Layer 5 of a small transformer language model trained on English Wikipedia (15 layers, counted from 0, width 128).
A neuron's activation on a vector x is SiLU(gate . x) times (in . x), where the dot is the dot product.

Input weights of the MLP neurons that the questions are about. A number n stands for (n - 500) times 0.0016.
n26 gate: 578,268,626,330,581,358,626,816,642,828,408,219,418,317,493,618,368,593,615,752,413,580,446,565,689,450,500,485,469,477,443,621,470,558,633,339,523,373,707,411,314,477,155,718,582,693,512,551,708,326,500,389,457,573,684,523,402,450,715,698,512,232,617,329,224,653,550,458,462,461,439,457,648,492,511,385,452,516,520,441,566,445,470,581,616,524,608,540,718,484,251,416,519,341,550,477,632,449,340,315,639,554,573,473,488,341,581,527,428,689,500,519,504,669,395,382,511,654,632,422,365,414,516,304,434,579,527,578
n36 gate: 370,631,654,430,557,628,176,463,508,359,441,583,634,406,410,380,360,542,418,633,426,560,523,511,530,534,276,364,519,492,429,553,534,647,306,442,519,750,649,417,469,560,417,534,481,708,662,581,381,637,392,737,377,730,607,556,415,399,561,571,671,296,267,336,267,338,553,280,511,285,500,274,325,719,537,625,453,409,688,711,617,473,485,530,563,415,473,453,297,334,589,234,511,545,610,664,527,550,580,563,519,626,357,455,401,485,435,410,336,342,620,642,277,647,431,477,553,481,669,416,749,462,441,334,664,496,534,557
n71 gate: 426,637,653,640,438,500,375,667,712,523,265,477,274,527,405,535,477,504,481,570,626,660,642,431,396,446,632,327,775,473,743,372,352,657,292,527,397,681,367,701,350,412,534,489,512,623,480,605,523,572,485,278,406,607,601,424,527,572,504,778,735,648,349,587,306,144,465,390,291,496,508,461,349,402,268,598,433,577,469,625,323,262,511,523,691,641,570,625,408,304,568,645,504,492,461,223,419,437,352,526,554,388,466,485,337,550,600,607,504,425,420,626,289,485,357,767,557,489,624,430,554,496,496,454,554,383,322,651
n106 gate: 336,465,792,595,647,427,354,588,690,421,480,624,543,404,581,536,613,415,504,492,405,331,619,469,616,738,516,577,653,243,676,402,660,573,466,646,439,635,355,221,429,612,446,508,227,573,737,641,500,557,393,665,473,569,636,481,370,308,488,446,516,540,383,401,715,441,403,313,527,661,192,594,584,421,564,319,186,664,766,574,461,645,571,469,544,512,667,738,693,425,375,393,500,306,737,454,379,567,343,633,690,492,446,443,363,387,349,535,412,263,435,561,524,523,344,472,465,600,348,571,512,437,572,446,570,466,660,628
n127 gate: 368,411,619,361,536,522,415,346,433,550,432,388,621,252,380,304,525,522,532,602,689,637,500,467,417,383,456,203,522,471,493,606,554,362,304,585,371,562,570,705,311,486,605,583,485,641,500,574,532,689,396,449,511,247,507,504,478,414,544,539,471,571,244,557,357,614,489,436,504,684,536,408,290,445,422,434,433,493,618,662,496,540,451,985,684,629,638,352,719,334,376,532,401,600,456,561,511,452,619,500,402,668,273,346,368,562,485,406,332,452,640,475,651,609,482,544,529,395,654,467,703,456,399,536,379,642,429,588
n217 gate: 258,469,608,735,594,489,511,330,412,394,399,448,489,474,422,714,500,500,300,696,519,686,537,519,541,462,590,444,485,556,507,458,519,481,459,389,370,335,507,159,488,474,414,318,647,459,454,470,647,327,522,534,496,354,354,652,485,429,359,567,538,589,613,437,681,416,620,847,367,675,459,576,459,553,449,524,589,421,572,325,500,720,722,522,570,454,515,453,432,435,331,426,478,356,650,563,462,661,392,555,470,323,295,871,405,624,485,351,437,599,288,496,359,343,451,725,578,750,679,398,351,640,794,597,557,570,566,511
n233 gate: 537,496,456,525,515,536,324,630,459,403,610,324,452,238,618,676,633,600,507,537,398,420,431,540,361,626,419,360,584,522,427,422,536,456,402,668,449,375,581,319,406,416,653,522,207,511,631,466,313,356,518,613,507,624,450,544,451,707,381,554,390,439,530,385,582,384,426,677,413,694,471,705,446,522,286,433,617,319,545,258,474,388,650,570,640,463,618,519,496,691,360,627,736,569,371,605,452,541,702,277,607,426,471,475,748,271,393,624,565,530,347,434,660,423,585,582,544,445,736,426,705,352,728,434,422,374,583,271
n266 gate: 368,477,523,583,807,595,543,330,590,432,170,726,306,443,624,328,493,558,835,620,457,576,416,561,443,593,643,512,390,747,701,554,458,358,168,434,648,581,441,392,394,335,611,439,481,431,323,500,297,417,462,580,551,454,627,667,484,530,391,656,531,631,407,568,647,582,681,451,424,422,236,558,602,453,373,328,500,438,566,574,446,340,396,603,433,555,546,801,592,492,534,352,653,383,623,557,361,571,607,466,435,573,397,500,705,523,565,382,443,547,667,405,481,557,307,786,431,515,428,317,680,512,492,680,663,643,712,454
n273 gate: 500,611,558,737,379,369,560,527,504,298,468,504,358,434,470,353,375,512,361,469,552,527,388,411,644,723,617,574,597,567,146,708,358,430,462,583,442,660,287,549,492,446,543,380,390,617,504,421,836,527,361,562,603,484,492,114,508,411,457,327,332,298,221,756,445,861,504,573,439,397,698,555,603,484,443,512,368,320,539,358,477,618,270,628,673,646,480,537,451,563,557,496,508,638,590,558,527,428,406,706,453,355,450,666,331,551,582,605,458,532,276,620,646,535,296,385,442,457,444,756,426,465,464,453,559,504,657,688
n26 in: 542,351,694,415,598,493,293,611,638,566,461,342,595,470,293,408,489,311,675,644,523,481,455,560,541,632,591,372,630,307,333,439,552,369,385,454,556,714,504,465,485,387,324,317,663,842,727,412,559,507,333,246,275,541,463,705,217,537,614,537,444,504,602,655,318,603,417,596,318,321,470,561,496,343,420,472,616,523,557,462,425,588,431,684,523,496,530,323,424,504,666,403,569,504,206,304,330,639,420,249,636,545,347,251,553,538,579,500,478,535,519,660,366,624,686,473,519,620,582,420,410,591,504,549,504,563,674,549
n36 in: 473,641,727,448,534,556,217,504,278,408,407,628,447,444,479,446,496,515,385,534,404,399,335,635,538,587,447,451,686,424,660,553,418,534,419,393,340,752,532,457,716,886,627,459,508,444,412,317,448,485,533,395,332,740,650,563,485,392,515,207,587,329,568,400,382,729,658,441,548,557,601,546,600,622,350,332,315,549,717,584,617,576,358,425,430,771,594,535,435,638,622,414,387,378,609,663,591,562,648,445,624,485,507,597,272,538,598,235,556,255,396,351,496,571,561,435,451,624,551,511,489,382,438,362,310,345,511,561
n71 in: 837,415,631,359,489,440,608,571,651,674,633,598,634,657,672,620,496,766,661,809,624,601,496,572,496,515,420,515,459,447,601,454,489,481,504,388,508,371,231,425,461,421,436,436,553,534,446,565,507,351,571,353,527,587,607,567,496,560,665,511,583,692,366,474,420,708,473,336,691,481,496,446,496,819,460,496,582,309,554,136,473,423,335,685,594,485,314,326,431,438,481,669,585,444,523,481,344,519,453,463,458,591,334,714,408,557,511,636,552,701,699,410,531,602,351,203,470,387,390,224,334,561,516,289,351,470,403,458
n106 in: 317,538,216,467,470,638,400,485,554,552,371,609,431,519,557,465,555,443,691,492,176,657,440,677,267,549,371,508,392,383,712,645,731,523,404,308,463,560,460,189,531,380,781,388,424,462,593,492,666,482,347,388,439,440,478,549,362,537,508,746,458,563,204,489,435,546,526,533,496,703,515,867,296,542,434,404,601,451,615,580,296,626,438,357,702,408,485,665,493,458,400,362,595,415,644,515,496,519,442,548,409,538,159,489,401,367,436,564,463,438,661,339,588,387,321,523,601,500,641,649,451,561,442,444,466,396,682,375
n127 in: 582,638,273,633,403,535,678,515,381,504,344,465,531,554,537,476,583,212,688,449,448,654,500,616,512,457,562,574,469,395,534,312,519,500,203,642,542,241,541,618,456,566,242,338,453,574,595,642,447,470,588,469,323,268,644,600,733,650,602,485,477,544,469,728,629,709,516,534,393,653,527,602,485,532,609,492,361,586,363,402,764,398,643,562,312,508,492,322,507,756,454,768,470,264,578,412,605,294,522,409,551,586,693,726,480,488,632,342,596,492,512,197,335,415,516,741,627,477,396,559,589,735,356,573,292,420,546,399
n217 in: 356,594,454,394,685,611,417,382,386,451,556,365,410,340,441,315,749,496,427,585,559,320,619,496,612,395,632,697,427,430,565,426,454,361,420,622,408,604,481,286,674,550,412,638,481,400,271,429,311,693,531,439,484,531,474,607,555,481,617,325,647,476,593,386,839,386,531,511,291,508,608,430,382,245,328,192,671,539,434,523,515,441,455,573,528,410,380,734,419,390,337,489,665,519,268,618,516,591,504,579,477,488,481,706,757,562,442,427,530,429,802,573,696,612,298,425,366,400,680,242,677,500,719,512,457,489,766,434
n233 in: 652,464,543,492,453,473,399,625,633,573,811,393,900,253,703,383,423,456,657,460,464,355,591,760,650,341,504,544,575,428,367,368,840,417,395,476,778,500,728,558,269,709,335,626,388,445,508,564,593,616,582,358,661,555,539,441,653,629,540,535,504,701,620,457,572,444,397,325,477,428,433,476,345,375,515,584,386,560,544,504,504,340,381,484,292,552,472,603,637,423,581,621,273,446,607,422,448,504,271,539,536,627,425,355,736,790,603,457,344,496,386,684,271,646,496,407,500,425,361,268,654,264,488,457,428,457,558,599
n266 in: 504,489,743,522,610,522,448,619,392,393,436,482,285,475,597,466,539,324,406,489,459,380,277,624,555,467,500,394,536,566,609,411,460,478,478,504,642,493,380,466,447,354,467,431,371,716,350,623,435,306,446,606,500,380,411,467,280,438,452,428,342,568,748,468,326,321,511,139,471,645,398,441,507,519,635,520,666,489,589,563,456,790,432,548,496,638,555,423,423,634,593,417,682,306,654,854,448,541,546,669,441,673,482,551,437,555,805,442,778,493,340,351,500,551,304,369,413,551,409,455,504,633,466,474,704,543,709,404
n273 in: 444,164,500,500,637,352,444,415,628,573,484,359,774,710,574,432,266,520,698,638,629,426,477,402,375,567,445,355,488,488,372,555,543,496,743,752,446,535,263,504,548,363,313,555,619,406,717,460,539,731,640,398,624,566,534,446,572,469,496,597,425,292,409,523,694,540,685,457,616,580,261,723,527,512,630,563,355,551,512,552,535,436,473,429,626,775,327,500,492,308,296,333,523,623,453,430,278,552,428,704,520,354,562,702,817,472,559,559,508,756,660,578,596,316,579,676,430,602,415,420,418,480,313,543,472,188,434,358

Each question shows a token from some text and the vector x that enters the MLP there. A number n stands for (n - 500) times 0.005.

"f": 619,498,309,377,367,540,649,386,557,736,535,418,539,497,453,383,443,524,593,546,384,553,420,625,442,641,469,354,490,377,388,584,571,518,360,643,475,259,623,546,556,571,481,448,459,422,384,585,357,453,434,347,495,503,458,428,546,582,213,552,574,586,615,482,557,463,492,537,512,378,384,485,636,484,448,385,351,375,420,618,436,514,410,470,577,400,236,418,558,542,626,499,459,402,499,479,470,625,514,501,575,557,490,532,553,587,591,466,698,602,553,463,367,517,408,661,340,594,516,614,683,752,694,540,586,379,331,762
Which neuron lights up most? n36

"ed": 627,591,476,495,369,535,588,538,407,533,494,400,716,609,287,445,580,422,590,597,308,422,397,541,514,399,604,315,513,395,731,537,558,691,637,407,553,348,418,591,606,364,400,555,497,400,428,485,402,340,431,557,473,562,409,456,651,549,324,589,486,257,459,391,466,463,596,468,483,550,411,410,469,528,566,477,375,494,477,490,563,566,314,378,592,419,353,337,571,479,601,645,693,513,592,372,357,527,513,535,624,640,605,604,579,585,372,468,531,581,580,446,411,548,450,682,292,429,544,660,506,698,502,547,499,492,481,568
Which neuron lights up most? n233

"\n": 599,636,478,449,506,370,489,468,496,503,610,480,449,576,549,381,575,559,525,609,397,434,581,500,368,587,519,523,460,545,567,614,418,504,437,500,492,388,600,679,504,398,577,538,418,462,490,626,482,600,528,324,514,528,402,551,555,594,434,421,429,430,581,357,536,351,373,340,459,460,529,571,526,541,453,328,338,531,511,555,509,557,659,431,693,473,453,354,547,449,434,565,476,571,488,325,414,597,483,628,457,574,469,527,536,651,497,492,452,432,509,486,467,482,484,511,371,477,572,553,469,558,585,398,426,465,488,427
The most active neuron and its activation: n71, at about 0.34

"2": 600,491,528,430,345,454,640,421,519,364,607,467,540,555,414,462,581,494,595,486,446,469,443,537,568,499,583,469,419,552,577,479,484,482,586,483,437,522,421,610,531,508,595,595,416,378,497,512,498,364,574,627,360,623,381,464,628,601,393,584,413,552,527,552,564,544,535,411,558,282,388,492,473,567,532,361,420,425,504,645,387,525,466,429,666,447,476,212,629,485,454,693,505,578,539,406,390,526,540,550,585,439,421,332,481,558,460,586,513,484,443,482,479,512,465,553,418,530,557,508,449,728,581,338,534,344,506,545
Which three neurons fire most, strongest first? n217, n36, n26

" l": 676,506,570,456,467,584,681,590,359,497,607,572,457,535,370,423,508,426,506,507,319,427,437,542,442,637,520,441,475,585,393,588,387,424,444,423,535,328,482,623,514,489,541,573,596,635,392,279,493,417,574,484,628,618,358,524,576,456,377,505,436,341,681,355,685,548,423,496,652,350,471,453,475,604,462,376,330,342,489,551,537,508,371,456,645,524,428,419,540,529,433,475,442,580,542,491,372,540,515,557,578,639,439,453,435,548,535,290,530,476,539,412,431,482,546,580,450,544,713,385,481,524,570,605,537,498,484,556
Which neuron lights up most? n106

" re": 625,522,499,380,530,519,836,468,564,511,571,571,429,361,382,384,444,521,526,602,275,496,465,555,554,463,484,613,592,467,466,522,446,418,485,486,521,352,477,672,526,434,569,498,577,479,616,435,465,424,485,566,463,515,602,443,530,425,395,513,416,386,750,487,435,468,390,404,506,439,538,539,476,463,540,360,394,326,396,608,491,629,524,437,631,424,551,325,638,462,434,537,353,599,515,446,453,461,470,612,504,593,571,533,407,480,553,450,565,643,544,440,243,498,464,504,431,486,629,478,524,618,557,476,490,491,556,510
Which neuron lights up most? n106

"h": 649,554,392,430,263,527,536,532,510,454,470,465,476,468,426,461,623,628,301,504,495,467,449,593,610,489,571,373,571,444,574,564,442,655,545,286,543,477,457,550,618,483,531,371,273,657,618,497,548,473,644,336,514,589,407,530,296,520,405,383,453,276,664,426,543,524,394,478,477,528,501,507,571,598,462,433,548,417,551,555,572,360,376,502,600,393,474,368,439,626,615,467,618,302,610,389,432,589,466,537,497,601,466,620,471,580,475,530,560,491,703,355,399,510,495,518,241,534,571,468,496,656,699,843,427,457,488,415
The two highest activations, in order: n217, n273

"c": 581,567,628,420,331,575,592,386,448,523,445,417,513,540,426,418,706,560,557,528,462,343,347,458,427,480,462,357,506,267,416,609,297,577,480,461,642,460,454,764,706,531,527,524,402,587,639,431,507,564,477,492,672,480,472,507,508,365,520,525,455,467,465,561,546,474,465,530,619,356,477,581,649,538,494,399,456,431,541,562,455,344,452,405,618,541,285,526,513,472,666,390,418,489,515,443,523,517,516,518,488,605,372,299,651,559,383,530,527,645,597,459,325,407,431,389,358,545,564,478,447,696,626,388,368,482,591,598
The most active neuron and its activation: n273, at about 0.43

" ": 550,602,583,379,545,544,760,469,501,501,627,490,493,699,338,434,657,371,519,509,490,432,590,573,460,578,487,504,470,416,477,641,413,392,521,442,427,444,447,697,446,442,575,483,461,435,447,365,561,340,430,445,464,585,490,629,552,499,395,433,496,396,621,470,568,460,417,486,541,362,508,452,522,560,596,384,316,516,457,559,348,477,376,471,600,446,500,323,573,514,583,490,552,566,423,416,326,701,464,444,550,665,458,650,451,466,420,518,490,476,568,362,390,533,410,509,307,493,554,586,417,636,677,550,705,355,631,535
Which neuron lights up most? n233

"on": 486,621,335,505,356,644,632,394,494,612,661,454,248,473,389,469,518,583,543,494,578,245,487,587,469,383,665,417,543,313,833,498,383,478,530,531,481,414,504,587,517,446,484,641,428,633,798,457,481,458,544,522,518,332,367,327,624,472,486,640,459,476,537,621,498,393,328,457,605,286,454,571,498,454,414,399,357,466,493,572,537,363,558,581,611,440,477,436,627,450,418,604,470,558,573,452,289,539,582,501,412,563,454,431,470,605,547,489,559,690,522,422,379,725,348,516,350,411,559,463,661,737,596,624,350,342,461,443
The two highest activations, in order: n127, n71

"\"": 614,671,352,566,454,527,728,445,492,461,639,466,381,613,380,321,603,475,437,497,494,366,526,423,397,518,529,491,470,446,508,558,475,575,559,424,424,535,360,652,520,499,543,567,320,307,540,317,566,602,497,582,411,461,356,565,441,486,431,658,310,363,657,561,566,564,400,405,435,633,447,526,594,537,588,415,416,482,347,534,508,496,539,376,578,403,338,382,577,646,375,636,407,449,440,321,334,533,457,641,672,481,535,624,372,657,449,602,426,604,558,429,476,575,517,492,325,609,613,434,459,636,564,402,568,532,475,773
Which three neurons fire most, strongest first? n273, n233, n26

"ing": 648,705,519,409,506,606,492,518,545,559,482,494,630,599,423,351,406,530,460,719,419,498,466,564,649,390,490,402,399,462,472,538,497,574,549,515,460,548,396,604,580,363,509,593,426,530,556,331,506,418,534,562,398,594,431,471,444,607,451,379,499,463,648,452,499,449,524,420,412,573,513,512,582,618,517,509,327,436,447,417,558,467,389,496,654,445,349,329,563,426,541,538,636,439,393,400,368,592,431,481,730,651,476,535,536,609,394,536,543,382,499,412,248,579,325,642,291,478,598,573,518,621,529,441,491,564,524,608
The two highest activations, in order: n71, n36

" de": 638,547,465,352,505,606,659,525,559,452,545,527,551,378,316,500,433,425,603,430,454,357,623,489,612,450,529,661,625,464,547,504,537,506,427,392,553,337,548,735,379,425,608,510,442,482,538,515,444,501,591,529,499,477,445,459,448,441,492,398,444,399,673,482,586,475,481,607,548,405,450,590,331,553,439,293,372,337,506,634,484,507,437,418,573,533,474,291,612,534,461,440,510,560,580,424,435,642,467,522,429,393,451,522,342,568,600,474,570,698,488,416,322,602,466,598,352,596,602,372,592,670,489,478,638,405,552,448
Which neuron lights up most? n266

" in": 602,448,627,464,474,488,659,585,465,491,578,450,430,478,335,401,489,412,491,621,351,321,517,530,473,442,349,652,424,474,571,631,456,604,515,577,516,436,372,612,586,507,591,397,467,447,433,437,389,478,588,517,304,568,385,476,557,433,445,479,457,534,643,496,524,627,419,479,589,389,568,592,437,581,531,401,258,359,546,585,457,408,525,443,660,466,454,364,544,506,419,540,588,594,427,462,451,554,434,490,595,610,594,462,438,676,572,427,593,500,639,442,398,506,443,542,240,488,586,553,439,636,567,521,540,449,462,566
Which neuron lights up most? n233

"ct": 709,561,557,445,548,592,632,209,511,520,661,154,690,695,317,491,507,542,632,608,430,521,319,391,442,405,717,509,401,409,544,460,433,676,435,378,487,269,389,563,637,375,451,613,501,375,404,557,520,371,488,345,540,400,438,546,601,604,492,341,522,392,439,283,500,608,540,604,730,454,536,598,548,496,555,380,395,295,696,631,541,593,528,563,550,466,430,548,447,559,525,441,451,504,277,437,468,663,465,551,501,429,475,533,594,481,503,493,600,677,445,422,400,416,346,533,494,475,629,437,526,655,665,563,550,433,274,522
Which neuron lights up most? n217

" a": 581,460,430,442,519,558,577,422,568,609,620,510,467,499,358,351,465,355,506,584,457,424,492,521,515,488,382,622,479,486,513,471,477,529,559,526,499,327,343,691,592,415,609,505,554,329,410,444,480,481,624,475,355,592,561,580,479,440,352,532,420,388,616,520,583,413,409,508,630,563,486,505,460,536,547,425,387,465,586,544,548,542,492,419,673,503,461,284,558,565,522,358,540,659,582,521,379,606,421,527,636,640,472,376,432,550,370,415,565,515,502,465,315,555,506,436,421,434,630,495,519,459,621,444,509,405,530,645
The two highest activations, in order: n127, n36

",": 756,531,562,535,393,492,582,434,549,500,711,492,516,556,443,386,557,537,499,471,569,445,315,596,520,425,392,615,460,538,516,536,313,575,437,371,480,444,424,623,527,389,525,396,476,345,385,525,457,457,550,631,442,532,368,550,384,499,487,433,563,516,669,568,629,536,545,497,493,637,490,502,553,492,518,381,373,463,501,574,451,398,506,315,661,444,459,360,571,469,491,566,483,550,492,408,324,471,477,532,578,473,484,522,436,639,499,490,487,500,465,444,416,567,460,511,256,465,604,467,511,595,630,461,577,457,556,522
Which three neurons fire most, strongest first? n106, n26, n217

" r": 580,640,503,450,580,640,715,451,486,502,605,458,534,441,370,417,433,498,574,388,392,447,624,503,526,470,407,508,446,516,434,507,416,595,489,424,460,372,447,674,478,437,686,572,405,510,420,392,448,302,643,475,496,523,498,641,511,369,541,630,486,320,598,345,508,428,487,521,510,410,564,635,499,504,531,402,354,380,494,589,441,646,380,459,650,463,372,367,616,591,469,387,414,629,422,480,409,495,527,486,579,588,489,438,442,528,438,300,546,551,494,520,415,541,542,525,452,547,674,333,472,505,749,497,588,420,519,639
The two highest activations, in order: n273, n36

"en": 547,548,686,412,393,573,674,497,557,484,671,475,595,515,324,461,441,454,603,580,481,518,343,502,508,642,405,351,547,414,608,498,343,585,513,452,509,493,461,613,608,314,593,567,500,339,596,564,320,565,491,424,451,411,141,693,430,425,386,448,502,384,510,529,581,383,385,608,486,569,367,476,473,482,450,385,474,443,540,551,663,641,550,460,512,487,373,438,576,503,478,489,476,371,667,434,464,489,732,449,454,583,666,534,518,484,641,425,410,620,589,575,409,306,213,624,189,534,633,650,449,719,443,718,608,512,488,559
The two highest activations, in order: n266, n233

"ber": 665,416,521,457,320,580,676,449,682,488,698,401,625,574,274,441,607,395,508,440,339,646,403,564,316,438,539,366,341,487,467,488,320,708,518,393,506,446,355,510,522,557,629,481,345,411,522,407,468,442,461,483,533,407,520,457,561,599,440,387,532,468,562,531,554,412,423,527,397,410,473,472,427,568,501,354,479,394,623,624,590,561,572,467,615,464,334,409,442,557,399,681,459,533,398,418,536,623,478,536,556,571,576,501,493,621,341,520,574,634,657,355,410,484,343,785,350,525,517,505,587,530,651,672,549,497,543,379
Which neuron lights up most? n36

"as": 597,539,514,498,361,532,512,390,501,633,610,521,804,443,447,481,502,294,655,574,380,413,610,541,626,392,380,404,482,609,634,456,583,463,450,564,429,225,467,699,582,561,585,470,359,590,345,338,509,532,701,497,468,446,355,363,412,630,473,632,461,202,527,432,472,545,448,573,600,354,315,391,556,327,543,371,324,579,541,597,481,404,414,401,540,495,360,379,518,408,483,581,381,392,561,540,490,642,609,493,700,548,576,578,403,492,637,513,479,692,702,533,453,504,455,443,322,445,602,565,544,709,520,499,484,472,413,666
The two highest activations, in order: n127, n106

"er": 596,562,358,583,272,580,642,400,561,766,598,391,559,413,451,386,374,597,409,498,464,608,436,481,602,534,493,424,331,519,573,523,453,457,587,366,543,271,434,652,615,509,517,639,372,434,605,436,530,430,404,316,644,515,394,353,517,482,404,539,458,478,751,462,384,335,316,474,543,384,440,505,523,565,455,306,533,517,507,541,394,327,515,441,568,534,410,415,524,587,431,567,480,547,537,598,383,608,567,435,514,556,648,527,422,499,353,443,658,721,742,344,521,602,406,556,405,699,439,507,587,713,564,677,490,340,585,331
The most active neuron and its activation: n36, at about 0.35

"1": 591,542,486,461,329,476,707,428,458,417,567,550,548,556,384,496,608,511,621,491,441,452,374,522,569,506,462,507,479,519,500,445,471,492,495,531,395,430,488,540,569,555,516,602,398,463,493,527,525,440,601,662,357,572,323,506,608,540,369,607,408,507,493,530,564,532,503,411,572,229,492,560,505,667,511,350,378,435,568,723,445,537,473,413,652,420,401,237,593,450,502,622,493,666,463,293,449,513,427,568,577,476,446,475,488,480,412,562,478,510,491,477,484,588,442,611,462,538,622,488,453,659,703,381,659,327,359,643
The most active neuron and its activation: n266, at about 0.47

"n": 546,362,658,449,379,622,558,465,526,601,530,472,680,443,422,564,464,467,485,582,466,578,408,613,511,836,646,285,599,453,557,557,284,661,533,376,454,479,479,577,587,362,483,555,377,440,376,488,427,472,623,505,468,266,345,567,339,555,373,543,474,437,615,436,602,396,403,458,556,618,321,552,588,589,651,371,423,473,618,453,345,562,470,442,541,570,228,481,414,436,507,576,442,419,586,439,495,516,706,299,622,664,547,481,610,605,496,331,401,609,473,441,370,360,244,612,306,411,721,538,361,666,625,750,526,623,524,560
Which neuron lights up most? n266

"e,": 703,553,550,543,393,512,585,370,534,507,659,529,483,519,466,360,556,562,523,427,483,501,356,538,464,461,357,551,492,441,585,603,367,595,418,467,465,521,446,635,588,323,517,495,483,404,430,577,397,590,451,573,435,461,438,491,408,524,468,480,489,471,657,476,655,492,556,502,528,617,632,491,472,337,431,386,290,524,533,502,511,513,555,357,662,399,518,384,582,495,436,513,477,568,481,440,276,542,507,528,560,452,562,550,495,613,467,519,510,419,457,444,376,631,472,516,299,412,628,424,469,623,609,379,638,460,563,538
Which neuron lights up most? n26

"M": 600,568,582,412,445,515,697,335,438,378,615,438,599,414,397,318,598,455,482,545,430,542,501,585,523,531,461,439,535,389,540,576,533,462,504,542,417,484,419,690,476,456,512,410,468,524,426,365,504,451,506,504,392,489,459,544,522,548,425,514,390,465,538,523,589,382,436,525,505,450,295,538,663,501,479,306,431,422,489,517,435,475,513,500,687,364,455,445,628,561,404,501,543,580,587,387,391,590,535,605,529,570,467,498,462,510,488,367,484,549,480,458,451,430,500,550,512,541,674,614,441,530,539,617,504,431,446,543
Which neuron lights up most? n127

" p": 523,634,576,408,525,596,778,480,524,479,621,395,544,496,335,315,555,509,531,627,324,458,507,603,555,592,285,531,551,558,549,544,396,601,415,419,569,568,530,625,593,364,534,555,436,482,463,339,501,544,516,473,457,514,527,635,508,467,411,495,532,477,596,475,591,481,397,504,515,434,465,545,417,517,439,500,240,420,427,675,534,555,413,401,626,517,374,326,552,560,398,341,544,499,513,469,487,494,585,482,617,642,495,378,448,518,431,377,387,575,473,477,361,597,527,466,436,536,693,417,509,553,676,401,517,499,463,540
The two highest activations, in order: n36, n26

"ro": 542,494,615,464,435,538,691,394,348,483,669,447,366,535,252,397,411,504,522,603,437,416,543,600,572,462,546,509,482,354,565,608,440,581,539,596,431,286,443,629,562,336,680,550,600,484,515,395,512,410,504,530,317,481,337,496,478,431,428,412,262,478,766,528,509,473,473,453,555,417,526,629,564,504,632,328,392,372,600,577,501,458,426,476,627,435,505,325,704,530,465,413,430,563,489,586,501,597,492,572,324,514,461,435,601,484,499,433,584,732,717,434,434,507,334,544,492,584,513,467,528,620,432,430,492,496,521,604
Which neuron lights up most? n233

" m": 689,594,543,398,553,526,746,483,394,488,608,496,473,482,396,377,531,380,530,539,401,429,649,584,501,628,442,399,448,444,516,531,481,520,476,431,514,485,480,685,342,501,498,498,502,578,509,284,523,505,433,504,484,600,505,554,489,550,416,540,395,338,567,516,587,547,418,515,487,385,415,472,602,575,506,367,335,517,436,599,479,452,419,435,654,368,401,346,651,546,443,462,513,579,481,442,420,480,420,561,609,520,536,396,464,552,496,406,474,506,533,445,293,490,489,522,397,513,605,451,659,575,550,593,474,533,484,549
The most active neuron and its activation: n26, at about 1

"um": 582,607,506,528,423,601,477,576,534,336,629,506,459,496,486,407,451,410,542,374,452,727,434,530,558,562,440,339,618,379,663,409,262,405,419,471,516,447,348,657,618,244,519,437,530,335,597,522,633,631,613,558,414,761,402,515,450,550,378,614,427,451,591,524,664,433,421,558,523,441,472,506,699,392,595,430,261,534,573,657,482,366,455,424,551,386,333,403,603,557,487,575,481,357,606,426,411,618,423,479,640,697,539,516,361,484,419,561,506,544,617,357,407,562,436,626,533,389,560,469,450,717,417,541,620,465,342,581
The two highest activations, in order: n217, n233

"b": 569,515,512,412,443,543,686,595,539,710,577,517,297,538,457,518,444,558,519,544,462,676,500,700,535,247,488,401,547,444,477,409,380,560,410,461,541,464,486,612,641,387,456,606,323,607,655,371,666,451,354,578,514,400,578,457,645,558,321,644,305,512,631,496,739,357,429,351,631,542,409,442,502,717,563,311,394,535,403,541,490,212,404,456,565,452,270,357,627,611,539,589,450,555,543,510,345,474,404,382,438,623,605,360,456,506,598,570,475,596,560,470,338,511,511,698,495,415,461,401,638,773,399,494,517,342,414,392
Which neuron lights up most? n71

" the": 575,601,363,538,489,522,557,431,381,563,687,441,429,491,442,477,551,500,531,491,369,506,487,479,386,505,415,516,522,486,521,495,440,455,513,556,438,455,436,701,625,542,541,588,556,355,373,475,581,513,609,483,457,552,585,427,533,427,457,397,528,339,474,511,572,508,428,432,582,576,410,489,432,461,494,383,378,501,575,546,604,520,458,443,704,359,479,307,593,475,435,408,595,532,500,457,380,584,588,495,559,578,459,455,518,581,503,443,486,443,491,503,405,483,581,606,275,461,593,463,457,583,616,503,562,524,532,507
Which three neurons fire most, strongest first? n26, n266, n71

"p": 599,502,415,514,460,474,707,452,511,529,553,340,659,534,454,323,407,644,565,509,384,650,373,600,557,578,442,308,577,475,446,529,375,704,521,501,675,533,462,611,625,375,639,418,621,487,502,376,563,353,364,434,570,694,490,471,339,535,332,589,362,436,737,538,601,349,434,511,464,316,493,570,655,489,497,453,191,502,758,546,326,417,472,531,507,600,363,382,662,637,559,516,485,424,505,354,570,450,684,395,672,685,503,504,659,466,529,396,498,428,643,542,340,533,453,517,383,308,517,390,527,593,646,499,355,436,466,489
The most active neuron and its activation: n26, at about 1.3

"ew": 678,513,484,442,610,631,629,481,350,677,576,541,701,356,319,475,529,430,578,686,322,512,394,507,502,679,626,525,520,525,581,497,472,495,454,453,643,406,359,556,640,541,409,399,362,356,368,540,671,448,319,561,364,434,550,450,483,425,448,396,644,370,638,423,597,361,501,520,512,497,452,405,539,307,567,402,451,329,517,555,521,367,446,512,578,501,427,518,487,480,616,505,444,248,522,416,508,503,554,488,582,520,587,420,613,741,551,338,661,632,594,572,365,520,303,641,240,506,649,461,361,666,662,482,348,387,384,565
Which three neurons fire most, strongest first? n217, n266, n26

"al": 596,554,504,516,354,633,543,645,564,437,663,504,614,570,168,430,475,408,668,538,377,480,415,529,522,417,520,613,607,559,655,439,412,389,491,497,434,411,423,643,503,457,424,589,488,532,386,579,516,417,446,608,486,551,399,409,528,607,320,565,501,279,581,422,608,450,391,395,563,435,485,582,671,505,574,418,326,375,421,469,474,326,457,454,604,457,468,321,559,582,508,513,436,308,460,508,538,632,465,468,669,595,508,484,511,593,587,391,408,573,541,451,461,588,487,694,290,588,534,417,504,620,501,655,338,521,638,575
Which neuron lights up most? n26

" B": 653,593,497,330,489,487,693,400,474,443,615,477,564,449,373,351,607,535,481,648,359,474,494,483,381,473,452,461,561,563,413,544,313,547,484,467,558,339,394,615,583,435,504,438,455,502,364,330,533,396,551,546,508,358,512,620,600,508,421,516,416,364,577,586,745,447,316,519,553,502,351,519,537,568,520,243,393,381,523,458,403,399,539,348,608,467,475,506,611,663,531,611,646,346,428,384,471,631,550,475,491,496,507,510,531,596,541,477,481,512,559,571,359,547,507,644,494,573,619,618,429,677,610,455,524,432,562,260
Which neuron lights up most? n217